Layer 6 of a small transformer language model trained on English Wikipedia (13 layers, counted from 0, width 128). Numbers have three digits each and are written without spaces.
In attention head 0, each number of a token's query is one row of weights dot the token's vector x. The head spreads its attention over the tokens so far by the softmax of query dot key.

Query weights of the head. A number n stands for (n - 500) times 0.0011.
q0: 556399382451397503484405498491330547476434561416624602525472523510478536421466455448497581430401370519468521462360634560438598657561500529585613446497417561445518500561559302557490503579476386596441617579523495644485364524493360258461456447636590502416599458554427517488400411446436581676553279598561559583412460475392389606557444392523508561559440481453569278378604489516432540404482
q1: 333444631474321565493554222535216332516546651620346592564424454368540508585712432606730266527642520411425601453229537409484576573554609507489420425520425569389523761672555436493427407360574575301236581432593548646422346508352753333429367387595696545409309514631413375440311313474639612568482549822619467219432557342379359718614484415430679577549716377401597377677576476314477619385470
q2: 569350452392539439594540555427759514573399524275442503376525536807579311402233646564526598580548589625493470638850424589613686599540475472556280466736433406593678366335299739631534515507420448572540428597511476330545418463552630532459727435627538437430482475514283469437458686416480479532517543308726510573520386665470554423518347391284360446493539437730562525471425721556532240744394
q3: 607699487453466424423629517382585524300566487395323423412418639613570594497546500490437654511436347522530609279383300493511562484396353587418403352553571559425486507555530716428536489529653613732760556679374517389628557568523548613660701424434553299539514500375671737541403761490435493507500822222455530637435449541490607252372447447415638528361417618446304448337411471567592526306531
q4: 631398516470638493390349629641500546489490542549388552543369476546586551500556376533458589379420287443560196494580425342441532597517514470517493579490630684377520409575497624506464596383644681680545565588253325437484429563641388554643552727315592434423706563437463542488546570391484477470565601436056539536554353696481480424629445737303449702503209625577510534401703645456513564585574
q5: 627530551628512346270832677554718368579675846532465254527500457437497234324483528378524534378405659492576663366234530696586566242671645511652596478536409473564393552276526275406655551557582480248394626685652530492496422264549512415301516400682724507468743486368469560600567489413442462646419378504566623354348696375619465511500696480579593641526513475348590609582680512369374478350630
q6: 398444461401430690340365339541503519476359540560398347591396497524344648600564460531532571377536592742516302548546598585494602585538348481609517595624416606632506622627558308638543561390488389439377307520664567582255407470565592576530390591625512383434392576488424423450509400615417571491530563696545386537461645350613389705529523539484589333544742330638603506663703357421617503580506
q7: 591529685546457554353330522537490658500463542458446500550553446403500439419604651454401392466427497493434440532390552624435449622470602715322472246417462564479683364285305538410429473451364727500520400538405349479794525309627264356420490445326455503514520447654650571454529487389422526463679340410725571474491315724325580466393633377425296717507679605576370493395407591555427440467626
q8: 484450552619459459484362672462561517595603464564459510577443431608500500262818496702545629528777342529533345510276493439099545650411351497671589354647452596549334331503431315538438545507598483524593556691503389468530534725500253537668747448493273493391388503410527497450352500477538729594399520503469467559379385567475500427521320403490490514453504459384348548216471664653540430444399
q9: 314488477547430391344734683587605372497515336624350415611630390403569478589311398554575654519572327355443629397359588412540339471512583367554326614497391466487470522445656576569346417545506550488494450617595421575494572402651377682513307404532259400513500462595584450506677539524449562566546503572619512553586690330511430602538630599531509518402460500638577466420509433570419620473289
q10: 396475511330411378410504390445460449492691529438511547529790612554581523665591430573269633594481538300413567573408608415632563436463621525398666538496465384350456669355748276406628583353672675347270493192677699301663429500457646530726682518536475590580582418569467557507349562572660598404532482268541417267416296544524522438596432169587652199475536490389500672474772407503489444568349
q11: 288593481517469411532521637538449483452638576286644368587578723428392400386690446642211480479623401313597514336665510561420458438486344536671383570468606703292514320568434379539441479718602199421559477653479317384437456687262573439570639513477612540599459575477564385487520477390487480310415486602493593583369554396570367376799587521542469694737389547500552524610630389569534526404375
q12: 666522493475404381497515382572371631360444514523365478559625477482562443413608555379588402227496700445617284539489363407360511753384572627518574382557566597465485604552662488678311288438471412590614425299409593692402466727554480582527679496504457514369638543536138417486428452347423380323322419555735457727856697515368441761366564610435537474409512589415477414320244730397596419612603
q13: 523507643593551637395303628434415477603524682296696384379469569401503545455401557571423543608518705619426298477570341285643374399466490314540447596518333610458418585408517425542330538482497377665563461575365549426450584564570540347500325353454328566525449518617676616796490288383535553456585531711294467338638406604532838548655316594594469549507470321337490655490474636516415539610493
q14: 482548367434285455496435562265459252284397544654588734623827344504636569527694615489663459485293484644366456600535603496303428793511562574567638454726443523422406217519401706513565577448511504603461500669492467551600441296526577579418635525369723511680432564418646679573419374615472422662308327255587313383564652336549511298312546638686409496511385465179477500508518532483601589283459
q15: 354373471428483353562673232466669477676699561312349410375573527574462510399474483470425581442424455320408263535589481440483248676557425753444566534452525409379341614390410420494506554769548527463565584708571388490422473590432357433435469657519539565790620503389603458577244707406466604530535407404333591422544475503491463372507683459312687507438634620493680473591475535555613544614411
q16: 552493503586578443417371354385370292664518763300429459584504175319500396396264356454428517605398679406510384433646342465468533771340399514420456523649507479504514489433445552364334518559411835699403473504529605357424506405558663489518533405612452503588550531503437596513486305486397611489615423518546407476340406163242599573515403504576635461566400438515846657596500329549511380689440
q17: 509456454472376490488341475447399594500374413500593373355716516370624711367461430544435369565408622459472666569339512462490684451484448338572527320727557552490586367647289450386564403590580605323490485390458454616491409351273462331487634362349488540335545613556383562562376531659347447586610373545510491385536334582330443362437432468565430406481517432573503258642607332379373563379560
q18: 303391458364809583507645611526532492419649546637336431704528508473444468609385617685276330638438574517570622590451566444711346283452727423441600407398406352574433578707569479573550447371738304472391381608653492414496394422519313560496512443534658488438404553586658435280515520492124426401405666642528303469515816441266647507484431334463548407484621599418374399692382650306366624276993
q19: 361427316455447682453449500613291461442493358687288531528621756469456761674400496560559448350385452523525371449397382521653486349432482281528578416419540345585539593511711642656575547264721658507504607645598555522371451600371538239389507438583458253570396560504429607563323620497399469368479376336378410309379618204416379493448405435533464485518430424537551580778606470283276378479550
q20: 518414353807562518524441419436424651551578511511482504327555415352429530682153465435459218507523561597529488490436330409433555416607761489345489551655476526549303644416688519548349567512525500518317479355511472470457373276621543398281185612465560475364214519705591213229564406439600604322612478511529440475614667511456449575345608623582654314662556443621686337563322558605489618561602
q21: 473702492442437619504492595404342344363508627687360400571516323277570532940571479362696279488447463399316369500603334556593421329199374446473637552291373219384318752408380512545443460504604500488492569330645489525407438554214653647529545523351662407232349475652543423551558273632489376615599555619544438485418399336444500470673322367594600851559396610356695552291454508595468613759306
q22: 656589527749590463412584366553406759363154532569653269622439633460761592416716289618424452790696453539516469333411384644605640547662538604411844496559349521573279500537660556550358525491392309570298639427186362500496609756620399401683572682559412480423723453726565225504388528452438681664401488443533360576295635439588504496338328609416525471617661572590424583583661535705324352716717
q23: 483397420497626532608518386510570686364500347441560558420493461527503468707547393570281551686446489597445600417514571539332553376394257343465386484457569210453577434447531430717396568644289518447482317493696382449435654485459515405536489534470313179609736652338556520688435617394625497563638538647697681619612560469402482589348518343694395771417661484442471415589735600481479497681500
q24: 414338616405786633591631407373448322557611523458268465464428561262575668689707275468488583550575358680468590744563527488492332581557488780568230508379549675630613500788535399539609763551598292472290391567705593617405663395319522367529492434379300496408269532623384477448304703559424350649291508701370453469644483257617452515412414611645520734762474631605842631500600453582492683469384
q25: 514549568566443450533402424583464310350685611354352711496536348424554522594408474493397660650463459428387428237482635554423629596688526479730324631552594594318482634626608526572455606526361699522504383366525369444678546281354320661448504462407618521493385465514134406480754553675379756386613340489543524573446454324390436627504515438386776380514547596429405406576575207424439412608393
q26: 563425415504468346379442613241488448352714673551623406356512693241379599677590781275492366637370550393580607435521492160397569504234533674388386584500439516546565196463618632500854492445567529627599449733451484588278392584449548508420571500414480528239370594524323374485346396294470492330551496585618480469550522604227358382668438570579114599456672571361711714467609538564327473152544
q27: 386478424666771296281285435440541392789580379243793467377635427496636465512534631444485537326492547688664492511512588636481550395355442334489488450410415477398519582443408504559551535452705403302261598216458467332611341272537460662285434384416734338523636681519365526441463429433319308436464432602443272632564304842451526578535462546546473623522475430382284393412507698472714532522613
q28: 564573594472336352512559773500525581544446651513508735305156521572576328671596625406732504677555023430788426636606364459487453563662232432512392322593547396752422307326392608496417554617341466430500671560324365419436587474488513245632411464611492472615360544528770783409544403770299564508504406484558624260392382581523595465470370186567496513540518599624659558404307599398267282316557
q29: 428772736706530593649643536445360620436474500543306532537511507393363511368355593533602157572408496629478308573584446518379433433530632619489531628668137642435526396571618605452514715547586626671323489504444354550742609531558409326523424543297773302465470329525526701493414547583615620349450787559567374532357531562337574396473688440398611365598488599558511650676475488517496339691504
q30: 462660480458422454716385374556511633492482235530611603419620514716519507569845548697369639435375563684325523597456459638536476544271507462465708337493497565378242555464617600525630554336294577575540781756377561419493441467566352656357551435627452317390457424472578528543652594538477208291721362482550503710480579322583372587555601348606472518406539451459540482349398459392581483590602
q31: 298436465596525536500507608443775461488445489302544514464504511507615737374930469370362635493327549650521500551436479740474455413313441376597466480335541371417500330463571321602619533405613650639545700489419469613280400470521414391583567552202620585523704487286558648423610869400541539464598319558613592804562508561452485670583437382418423352368635648628596342375427496483493359496569
q32: 496640483692487352379818663463642456322568418308486422659500355725571432327415725362156705921537444509509514530546583647482436521486331400522654584551487595588576384266283472317758568495470601568637552607427565342382779402548634737704665509586509548277679429109620725603474531500576443366543781130594452596529604571638759290546714541573294414425456698254249523179646542620669411300593
q33: 586557373568561386477303585562525394533421607471380580525470427497563382357457552566616381596720554260663403435394438561350267625497500446473584492403555461503643540350532416524450570631513682570364527486478396339384475385422491508460537723439535557514517475378671546449516478359404511483593266472447478570414485525598423529386554472568431421538557572362548500458397453625517518540382
q34: 303446559450476555471538569500445378589402623309431567592644528746542469423442381497447550521568610347510303549493620600465464592309591426514468555585568528375572321562543540356533651457417450542567457726434593511396513311668563521671348467586487453685638692409531520608517571466713675260497616363600711440597482612506545416913447577676317483443459417557230340337622276433606363460336
q35: 427658566673442389521506375474662590390497473544623470527404399382402435630503404374381605469397391488492635482560441555551363473511506465566428393317487489434401598408613413577537506471640660559574535506387489609489553336481613672371514545553616603362311411478646589479592492527412500428505575478517279446552659443570558365388384525509486435527648500293588503578577631357544487376351
q36: 328447598500442580356474666423694601586507401561707460500663435525571487451511611465480666595463380313570571621530537401605214454532386441557477443520588568590490340529456527438503409561491440413307661594412417550444638463591455449404572291460341478443600548453516593654484459538464450529522615561455466282600592393245487377606722444674217575532706541543713598335583561370688479619468
q37: 644347475649466470496438379362519590467481548612504456538572327493363887566513440394762496469740622714744496457331640234605460599550566530526663714614461565468326583450522392762420473448371437324512427512411555271746521729708174504579613555493378344480542507608458426595533485571521370739624420530435596566475484564521504543339318725379614376754537496532647843515376268542591421619614
q38: 373492495487500601548511544475711449386340505389396576527560393392471561533479303465469513539638607408529512377674426367419350505505414524460389406430577574477370602686371554457534467534524508621469539415492367480330610689675395650660603406513424487689555454398560666490603594535434399530422484421434437653508335497426424464613558422578505384326482442593578494407500354508554510476551
q39: 525650461472449395333519344642535519455594540370548361462399648482447338448440570465503475546638299500547696563655590643578494482487331587635503342507479368483506381359531667425619419450380602269624442457497384467506503321469684446325520485555364345536257424406554515627382738459638547465427719519324320537551274440673471401596575500585526364403747571321429539603442467477370485531516
q40: 488394376543598414649474439450560307459677577403506318390386519521299452619631620428461652578461776588428648575372426567461596460551264522208523527546350442421364477577568354300546636560395448442565564540581521460466485615376626462431490619619669475635366649637402540538519572503515528547323532424395475364449483434464459384415565367464656355653490620487503677458549199538668536485500
q41: 617382378537650587616389359430481419638332485528606562414328572409430561691609520496689500415636176576585464322473672395412628406572669493441713475418358553422447500602347512608294661460544302386354460433722449535493193422361371387387461529315485529281462353500260515451778348397571629830359459609485584540564436615359538616492400485396515381408611521168631424660392437569597692643721
q42: 643467655585364629373373714286214355309565299302492485407620179537543573431226341624333681399390700592668552636527434602276522359607427445410405550718536691335443410489368429417496550595570500329454336670450482347267510681673569519570384442453485485473587617344609364615357571759461578602569568304203338471340440366525591475465350334550549558507413357524438515401536552692492654559451
q43: 433486556510421448691700427725297364399311634402538564558593675527451606609446326339610534380275439408428555441689470348581320351615384470647471370404432538547631367597624620394500627358745457598345540529574543374334449529574500441289667550677507338407438531432390497682490357426721625393596545572566423429588408555267476581475669430376302387361481506586482300668454384510366585510376
q44: 308712478190797484500500597496469367563457444472590474458631461721364445496807415600349462508552704410496377621572470195583350778500516496504278678205547422472542415589508439449403441532331452781397451637390481364534493633632562438516381582657222455552263620504469635446350344542300527404340411754535278455496373595507508776336689413397399449454669482617382488461415337314700482425438
q45: 549368465513368585462497481440628460431469657355350621447194643418568387603345539631462662669545559396557686401667539662324580458442328454737447519444487418542682374615398578415578699613582580534538510532325536475599643549566395510542559490542608355574585404367594523300290500434525467567626513473476736602443346533427507338759514359323388524238474606388586233408581560540641411457624
q46: 583497519696615361538700458343659463544366395383538362513564270411626507486348308608218397663475521291453378542563348619767481578514500374420571481493407634563453458613414507512425393361428472479545736592555301496450578641606351531574490484402447497405463373520480572685586503434672317585438449382418186507500410269675449436546580472385602576437515582680462655260474518650493654437358
q47: 364647482324584364531601563463562568547708443608348553533580730567458422414553458525301747462485523399673309375587514405260524627663504547663611555595369485332332595404400147500528444519425492382571486427220422568572601527725630720481556574670468500470390572356478624639357471371376619555454314522234432646538519677373544328576541713470419384424512429435294697663619681710745580457402
q48: 365443288543624474718515413382536564716607525576313560388721566447410604430447236670321560634511398732608546534451394416314579552522467500558409404342637331439402595687461374344570470538733541419377549466548255508475416383702449445575459503433507599353606513378605454513518435564486611282580239504449507479377477493541110445605611474593380204171754419678582518415573508634500579511645
q49: 667403469586536496466611514483359489237441631469574504579511415500484522660708619543620532444300504461532496393500280558627590269544597571623538305858472448269373443463592611570332455500560255353392384610344528523632466595546527307526429377335404568417405536493634507605667493361455793340752405467577685270517597410630219462462426597537745682457703524508571678732493619396507597685435
q50: 284706386527623329589581519636311558350476700479348565382500552653654819468456612646512566597635488639527723455475388730646459447436273593672736414504335688471631174651438537434489302471469300528516446533516584459504482376372343385656520317362358179303273296473536481474307547589627325342591449322448666577351302445363575288471706536553520609621617518335472327384306521774607489492429
q51: 400335526537311407561287559666548737500413483579406453174503754513570497647488576630384520380411511628480755614496473644813448474431318440218414403475620417675586589538644439515576644713587539673447616593612513400584617464534378596286468470513653507418628637564476603525336507453616557510523325404576560684675544517603528439646584581493383545561421351575493587514316561563459493477243
q52: 430468648482468446527651358634389482628438465568606658550460376462554548434609557686585387858575646761603833561545339554500644413434780542564602419504377544459572575384532636500340375333210385606459388432742510729472510462416585561564348576563577570537399433496432514370549625369439627536600691601420356721442604657334616530388426632682467298386642483609854354631548458533439534602421
q53: 328369702435621795493683564373578431377619557525741705500465274515472476360338286407685462396455593438604488415662416304400333541338492557314438666731559480724539586555656521555696708689397456247572670529097402679404504386427445359569484590500519355703528406454461584569508388561636339246421496379662481431629363686628508305650608552480551436720509261431388675663553364457574366657391
q54: 564504566643482569401400598537681504453507708412445486381591249405522392404463680565650365336406492604363415583504457409254272413459507674543519342402376511500420534225596500723500481485698707562601637359774570398429503348376859507560590668757298468568295578504580433574628525686442529347521598544313504794631570345538504476526381533635661470378436517655604445566650423608544679418478
q55: 454356416407632548377541595734558550539500677734426344590431733319361701444475381482571393612470618554334380275583585526635438482611422657493312572466320581401832641323486696500563589465411575548743454653593563428575258534454720434379519345631550511356625347622533631446504370557383582577402325609581439560428784579466357531508660336440592675374264415424422648641528504544478573543769
q56: 169679477623451577739376597214419572605393535513361606668520467324571335463545832476600559496584282392532444466655492431434704597668492654612521470303431447639601618284780508642562273338370563304529336779471601748595515479405413634345596344371520413546667709396427410485579420595256373569438544403655614220592478496432459519240587607637594756644367676441277426545531679747512558642540
q57: 485436394459527489300686379656599691693376474488692352632261404533369690612687712466379545539595437464568654414453589409484348610612247273636656274716529330524447536561433524617566477552552638696570721416612559662366402607370578736472637375309552467456492354650428511475567316698518384204562428344389352211601399519604622389326593496578439380245733479445543589354496436662614471448485
q58: 355369747459439271514426482659530463438353589708661426594610566644490337577683576682754351516208374480669456576634530492473511500592348496338225564288403508524568556412507556686456539580452488496617680273322658496537745429474443561745539639665781441619492571526557614726433755687414366344383751481450548485295553470554428318496449636351534473489421539274500400465263512721610511418485
q59: 597435482681796567299496571686599402460429536461489457471555601557405564327591438482500442402508638406412174559458234544390651546481772655467368278588531455577430454671705484581386560364346305563564428647470272304580493300518595833607432511371432460358485415263367450370316646598389573625191478382522504389441366438427559552397481557587441421667585408523462462279344590391286654410548
q60: 248754436523492409463364575555508334449628843529587580426445436747697428388320698683661446456390529738492733630459477535636362647306516458259397485492593556749359696587260397325647396339500423714685322701620474541565547651515546685439476606398637427667559660620473405373187574404758600633560414672413580485474504655529512485663320716464492464369483504565372384544455504341390533707609
q61: 489358431452473553447732551500750317336276507440312736481276315500520434395398380409504604796614686601350274442488422534442533500254282407602536425622489519524466651347433616603731442380626414677512559794481401377485517377541520591591285485463463467579733446358587271676433376276428496595653504420427389463532662601457489332591655651621439581612296423536426589404146428286739511530519
q62: 421306554583520431473488718192480639640541382687663312520524574410489381422328441396670322790550483521420448317266406573595439527504682216436699268320561308349379378427406419472473339577567442439413484378541831437294522546764214625575400508235531591559317460412287625451543468635333330685527419492378740355778199400451545568559801446537634566544721485471508553529701572519512481559407
q63: 415504603539564428676334550719381484504658430655283674583591423434437403532487554139529590492661475551638593526545457604496504638504561679614404646512440448683389550693562680462546508458341261665476450704561431318313493488391367444384488377488361628591712539410520330382403386719429586381626711643576663434515521213694640594595406724778516309696657603421150532552569219257727727348595

Each question shows a short text with each token's key, already scaled and adjusted for position as the last token sees it. A number n stands for (n - 500) times 0.0024.

Then comes the last token's vector x. A number n stands for (n - 500) times 0.011.

0 ",": 510588486595596340538484607418482483602628507635469327578318227642491378623661527455371445450356328584533370536589628490502386540412648586452423578561416741875646603572589316354546417335491485
1 " do": 661536672600671502427691644386566496555549618653466296563525241531560311656619473505303394444294351684466423647563689591466345614520628541419403637513491753921590580631566503284636311306523441
2 "ub": 742434578603654409313649533373489543591533550534501414551378276565605361682756484531503385416322589658507492599488588519360465447384620611403420598516434692777606480581686333357562248340516541
3 "le": 421404466684550463411476657504521529473541507541597374479453204551526446589591454541317355410401572575534501513463547504458478518531436623470351668516599690705678556543459422341498416314445459
4 " ": 326317518581489464350537566480522460531575573575477409530424236614545317544682390462407459434234726407601591631614546581511413580478599647443373635553531739762630612616619428354568382383490491
x: 433613668257471507827316543440499459476401570513325456530538471574401514340460512464430580471537522448484587490588546547582479531451566465448491373561542446635577578500350451648488547531390546458421677502587394763547491603515489476542535778479574553366652422585660498681401340586517580452346557428365589666538491515434559489461573410483498535489444469543477546482441457436477483427503
Which token does the last token look at most? 0 ","

0 "\n": 601584367563516370489543615330472493665604592705531283519483172664534341582791492481339425348341158664613295509628633537464455500368660599369416590526329809849661692578558365344600379216494512
1 "\n": 842450327641513343466538618334472499660602594706530283520482171663534341582791492481339425348341401677525339514594629543475442499368665602370419590525329809848662692577559366344600379216494512
2 "P": 748360609689600392391581644373455554518575497679505297571520158694558305654790495502375419402296617644558506633498664544469456459356644672383313687580408751779647684660569427358534277322483443
3 "ro": 588346567594452425488597590399608416552610512589576324445495187569423308548699568539404482555338709538647604583567575547460427463389603582395321629514560759795759613553499500389601406375417484
4 "s": 311422434561503449358608567404505492568553544574438299642435277607579469703708476489298453474327670324528575568508504609480367531513644723377373564512560737776643619552511459313533327130472410
x: 517711512453511316529466611526589558487549426462512447515346486543305514473361560490391533498613460436595566588467655534578478552425442436559380342427393380574591456590591477604559432498440361410443474513489484684500566640502354551456458719553504422424700559439541534510389397785572700562362449427355561668574496538503508287467490386497593720385562712571436431447511547499556543365366
Which token does the last token look at most? 4 "s"

0 "ke": 507634516573612417450543524464430495493580486608567483579280321569587455591537528469426506433351397538425481485467556571441529491428517520491415525506643653698571507592586426345658408387429595
1 " of": 596529573619579324452477527434471605496617584571489414494339218624556425645678521432360432374324345664459403562463657534502351521427639534437334577616520741873669544559611393353579420274562466
2 " Mi": 670465693667567453418528666442450519507503502688532261522376194599532420616738583655340402528371576663524598604652671616432418538458568593416360665599404782765577648566531398301577309400432436
3 "lan": 550284590631581446467581544463473448511548557532415457525429224641505394617665467619380474412326676515580564473529590593554452562435578613547449582491555701665574629599482447277578285322530486
4 ",": 408416486623481351459526596436468491538629492647438331586315259667505415631629536478412449457334641434493651607390647482542375562417674618457445590575423733854623585544581337355550413337539512
x: 431609629484366583478551487488503392439562531580346406445492528558427460396521418727478553549446478441565694532632689507672416527432588527417487445547437433705557500636420475933611480516437520520500545533427487608512590586547504515551475818544564548439530624522623568719484435641591580417495534480457595526563462520402612460395546301543421471420445486500468550474439518435474452575513
Which token does the last token look at most, and with what share of its attention? 4 ",", with about 90%

0 "oc": 544598506558548403489512540443453502515501428542529428622344287532535411696641534413365476359381222582481495477486612592474498444407559475526410663492500765779428602512611402335637463371589429
1 "ence": 567530513575546452509498599519496478572537448566574443562313268543525421594614542481392505480432459603496520484548487499449483544492553553460444569531523834738585585446578473422597449332519442
2 ".": 683332388601508333438553513398511496557589563640465366563368266617566361648605528401380432381318674600524436574519674596525462522382642608463402630558453719784686612564534362353568408198497432
3 " Pro": 635304498653577429363585619386493497514605577577540330516445211633543336541677554521359379481282758554659613684533548586545421571378604583453331617545502712806727666632504417438635357353524414
4 "s": 268424405616535473341589551409472522529518547526393348624484323565619392676693493497288527447352699342533598608486521634518389489466621692429335680545607714764643623573386488366548309171484432
x: 501656486405512260546486540431643497555488390504521431590341440538269515460451611467392466561555529477512634559460577535563482569390458486542428383412269486501627515545617449572544581463477407422508491495566554709551630652599351562397511733490549399387612550412539467507407360739590656441392411448365585709564611505497512315442566507553606709427510686616438470439520511463588501327453
Which token does the last token look at most, and with what share of its attention? 4 "s", with about 70%

0 " b": 484637611525651502415477580361440447545596571662486348457473235593620380582633423444421378367337250557327394495431723521391426480432601558464414744553427731796658614574577411299598509309553484
1 "ring": 623554649689548509418588647449440543602519518679484346447369396565616444655582420583316512419289424587445372436527660610499400502421659619427474549474513689797699534616609476295557315263464532
2 " F": 699320641640685429355514648473429472530543547632467427513463239581567369586716512519363353394373590641535520621487670611458405566374600682481393696557469685829645630634559391280574341336559482
3 "er": 570372620574637485369546617385444476505580426607494376496474220633588453589667585559229513457279720511684553576496687652498409426458590667432355686563486680755614601637532531300580382336484431
4 "d": 319472461630520438375637675351478524579624543600425409517469345581552362551736570471349373430347620438523597541525579545521538537421526631471415577497494690656632531682604405360554334345483551
x: 512569388433499388564378571389731457502566421441455384541312495788354399372532488577461649495459543455562588519662493435463575530342491440459589381503472413437587455447514427682579480669389533502512426566410407703696630467426448446589613516475541643451656549599559656526536603648466593476388578509334496468493530380399566357494539415602371598335385662517443555341482505366596418412354
Which token does the last token look at most, and with what share of its attention? 2 " F", with about 80%

0 "ing": 510655575593556442517478527494460518511549524602552465527242299553540438646585500502454491411367444589428464456506547549522463495465519559440399562536582711671632580501605407340597367375504478
1 " de": 716588715719652478426592608356481574432557564608469310476472321649618408694716448423377515436323257633465473616536607527535391587406588557409341583549607664913612563535550380320719452364640458
2 "s": 795425591607568445373568613361544576595498506553441311560389371534662434644718458487268539477258665521600460618476642653533389494460631669471380692480491681827652599523531406279556352138578440
3 "k": 449441458651512562344617590448444545480534454584567456514243372641614413584692490453410406439454689523553491564451541612602466518469563576520443648470422653723597574629568408394655395318428565
4 "s": 391466438641508555350492534494542540598521523571513357618311281566623398560637514487352510499309603450550541528452565618548437532453575621488489642480528672697679565545514408298651393321554530
x: 483650570509386526611458567489573381492485473485531336480465520600266489413492565624472449538416496450589740432518511471501505682430545518509534286511480460502584567577407532723538568575441451458420509563382412615638565619551300522510532719425465472529664526446635466421412232639586607425403504440258635562540491461430481291461506416543457652408465603532460519537463442440540552430376
Which token does the last token look at most, and with what share of its attention? 2 "s", with about 40%

0 " of": 438623533568590335489488547423491597495612583571501373476364214633540405668692522447349417373323325588434356535503690541500342508426654562428339603579498768873672557551608400360555430232562457
1 " his": 539548674734558383505626693378488580578604509566422379567438274659590322622545479490354462482373344564480381603366628537538370447436626563476391690565482733858645629538495426380667361340507482
2 " Ma": 687411664673604429457507660309459465522577545646494367551557227577512383654704566554410352388238549684539594642576709655462431532443601674492391679568493788793600582572565479313527317289479479
3 "ster": 566382526640609419352567574416512576561534583565421461529486256713602371638671477477373558426413671541600473485452475572470397527396509617454357724500541753690729569648500431299531332300558476
4 "'": 438416591548460461479472621494553500518552566606489320527317312601511350587517514555393482488333513504611649685522604560491444573377605581385401580525520728732584566545458529329551367341420610
x: 363519546540531426638374464451461267507482490498390554536605510560309412315610525545504654583539529434433667415510605343522497558464595537426523354387456449650522453534382446850605470422467415550552625507468386506737625553560485497557555648316616533478573444499647455636354474558529520393454522434501527460521541418455598392542651442440377568407522606579545546595435530369351452419419
Which two tokens does the last token look at most, in order? 1 " his", 3 "ster"

0 " a": 451567646576611370534636704313421577540621476599402345511380249662555391617719437511371388423323303487419311604480669483445344515448598590387362703607474771878723596579570347269568454341521463
1 " ": 688543613570583528456612569389539436537605565576454352507402258573552385514680416514379429430206309698440433544603670567517394565474617660384366594570486755748645608652618447325549409422508442
2 "com": 724452558641516447407591600294600524449531549622469366482505290644618411537702473489305334399250553657600480526514691553443392555337581588447415636460525733751705523579416497343639479375543419
3 "mission": 505399469598536454509584583446529595497417531666527401569270289621629398588668393481290455479400574621492418497436547568466417547401600607509460565489579767706675522640543448420559455278474422
4 " from": 409418468689555397377495564410465578494598623664475413443338221644579416660695432554294390388344654524611526659386683558540336472410602548489342542572465685821700599545609379372595419328577494
x: 326630523583346590512590590539521423578463531549293271518453484691402525385569466694451498521489486476470691556611655428594385496462509472461568387476542390578546389580501484814610559463383589488408539484439555646680620559448488485404503635447541582505487591507642517870466398576545673489487521327451519560542511532457599440509592470478458484500332384586508458555407461429507395542422
Which token does the last token look at most? 3 "mission"

0 " 2002": 510555501510568490468560601479477439541536603583468401586400210543428370599529495462442412454359395575514437510560580488480529459462610551445426532618530756799554535555586382387531492319483386
1 " in": 607627647581717463400541556410416570574570593566486348418430167668517351709682488464319385407321299606491414676512651609428400453447676534450309559567447740937749538501656426335573392283551523
2 " V": 764384597730626413373570661424484524489600526604488363498549201647615437690728552468393411457355591570576494601570650610447345496351622660453392693544527751836661617653507325355609373300437436
3 "en": 471382508679575419268549629445391469544480464731394322602462340646649388682778458616260402462335821493555525680555578602548444381473642567500280684533491769777612630583519521253618275336560312
4 "e": 308456562596339490390653706449457473502534445598447290612446348647530469579711589542338409433299535480577579560516537569513496471515638665435524752491491617755602601511693450360495295367531422
x: 497742627388440328486482553522587515632628556449524595388497483656391388482516527534363588619460615539520685454474509559603385659489542633440547621402428434391508420550498392631673533604605575546577619561489369590526538585468430531641515528523530507483532433515618631448298470680486532442350551322431449520503477642456596179538618418478562502565431635351542553325435506381473398456474
Which token does the last token look at most? 2 " V"

0 " ": 488648541555610547481585579407486422550614566623523316476472228601549326546711396459388432390207164617378413531599669505439425526448637684411402625550451753791744656634585401347520472347539417
1 "s": 772463606517609506386587602452524455576547587626506301621505189573577361668713410512314458394290393649511381531436694519510423487407613648406445720524434723727747581587514402269583427262583406
2 "le": 617399540643523509368637617452453520559488539613473326458503246586556386648681511528314343405404637626514413529553584555520482605481511710428331646468529701753680513587440355357514356330485447
3 "ep": 560321482632548475365495663491503580567617571626503368407434263645568474710585509490404374413185576579615544554484575475502480437439436560451502645502491784627618536573626427322562331384480489
4 " in": 423374495633493462303491548428412546565578570567474310398418178666526376667712486481306361425318710574677564792473622622476376494475655543452304613528478720915738535498665458307533357290555560
x: 432654565473383502514566531596552381445439598502413317496467508592433403379547530467356527503584527474448715501598580396500355556449547499527564302543487414652515437530459452873561547555417566440363509535553460583596544588450491479592470781432589581447473538605570539837451377652509685493436523361429568550523448529376476393571580448414506479446347437566505461571416464357490553608478
Which token does the last token look at most? 0 " "

0 "ning": 450666569614554486523522540512441568508536529573542443589232289595515454637592457515378461471318488605454425477462625490521449589440481603462423588583526755679596509522549431300588405420461483
1 " st": 664570711585700465452615507317528513485618536698440415486405261521614330506661465509302470483395378600405407548460623560422395526433590565434396648590554700837642515672493398342608417321509465
2 "ri": 692377585658503537419490691504498528505592553628597352534442249579629365564718513407372491444238648639538527606638686627428465440409597571480327681580519779811645492542630431250609429318400521
3 "ke": 531397573568621420435493569494517553495631594605551484563333320625665458612608497478388448437407619575539568625456508605473506502465494525466462567513683634696609489566583440355537356382444544
4 "s": 476405457576570492360477529525580552555603534565507438632323178600513502596612510495314488498301605461577508561462582568503414494468514565451429637588546742676664560503509428283545363335476521
x: 428658644493441505580538550504453379544462534526482320458454523688246471343463483546419560623407497431507653477513559455517515620443614445460517222482568442467527599629498516764583518543431406456419576623460436614597497521515341472417589738410573519561622448444538474524456299656563648417422550548306608576630508526384488264487448422504462590421522592570436489466463475429474583441385
Which token does the last token look at most, and with what share of its attention? 4 "s", with about 50%

0 " Se": 505618560640648445454619597409328547515519512576467388478451294667542392603634596481422478372281285535343432533588604544402508524497563620468439538534479771737598591654606368350609475390574514
1 "c": 739489589602590506440679680405427565478598532632414308588443306637502357615767445491361498381353361636468486477435559457388415445442537618416464619644485729668507626600588435299592323370409362
2 "re": 559486489587614490420521665422614586479517462650549338499445243638551437640651661496301386412302644620486428598507465517519467415448519633491307590469552773709529639607615459436538445283481437
3 "t": 557215508573559573372547628453459529581578507569527419574374331684505446617685428408341423398310634531534503609369485507521448548456496514436422580416548709696589580587697452380590379328482562
4 "s": 434440436611559515409481548498473505584607532568499398627349228614555441611648549509342532456353614427523550541444497551565462559476537590478482631525555723654610581546478451356611364343501519
x: 513641634474411497623458515386521422447431499493499389521400497589339462408569495607526486625397487500501660466534619482533499573447571498447544278427557466449528573593447505796616555642481405499484513510426475616616508575558368476489539738401501565589594507516636456417449225660544645411498462537222636565556433501358506237492499426482515625441488621561445481427397476430536609507412
Which token does the last token look at most? 0 " Se"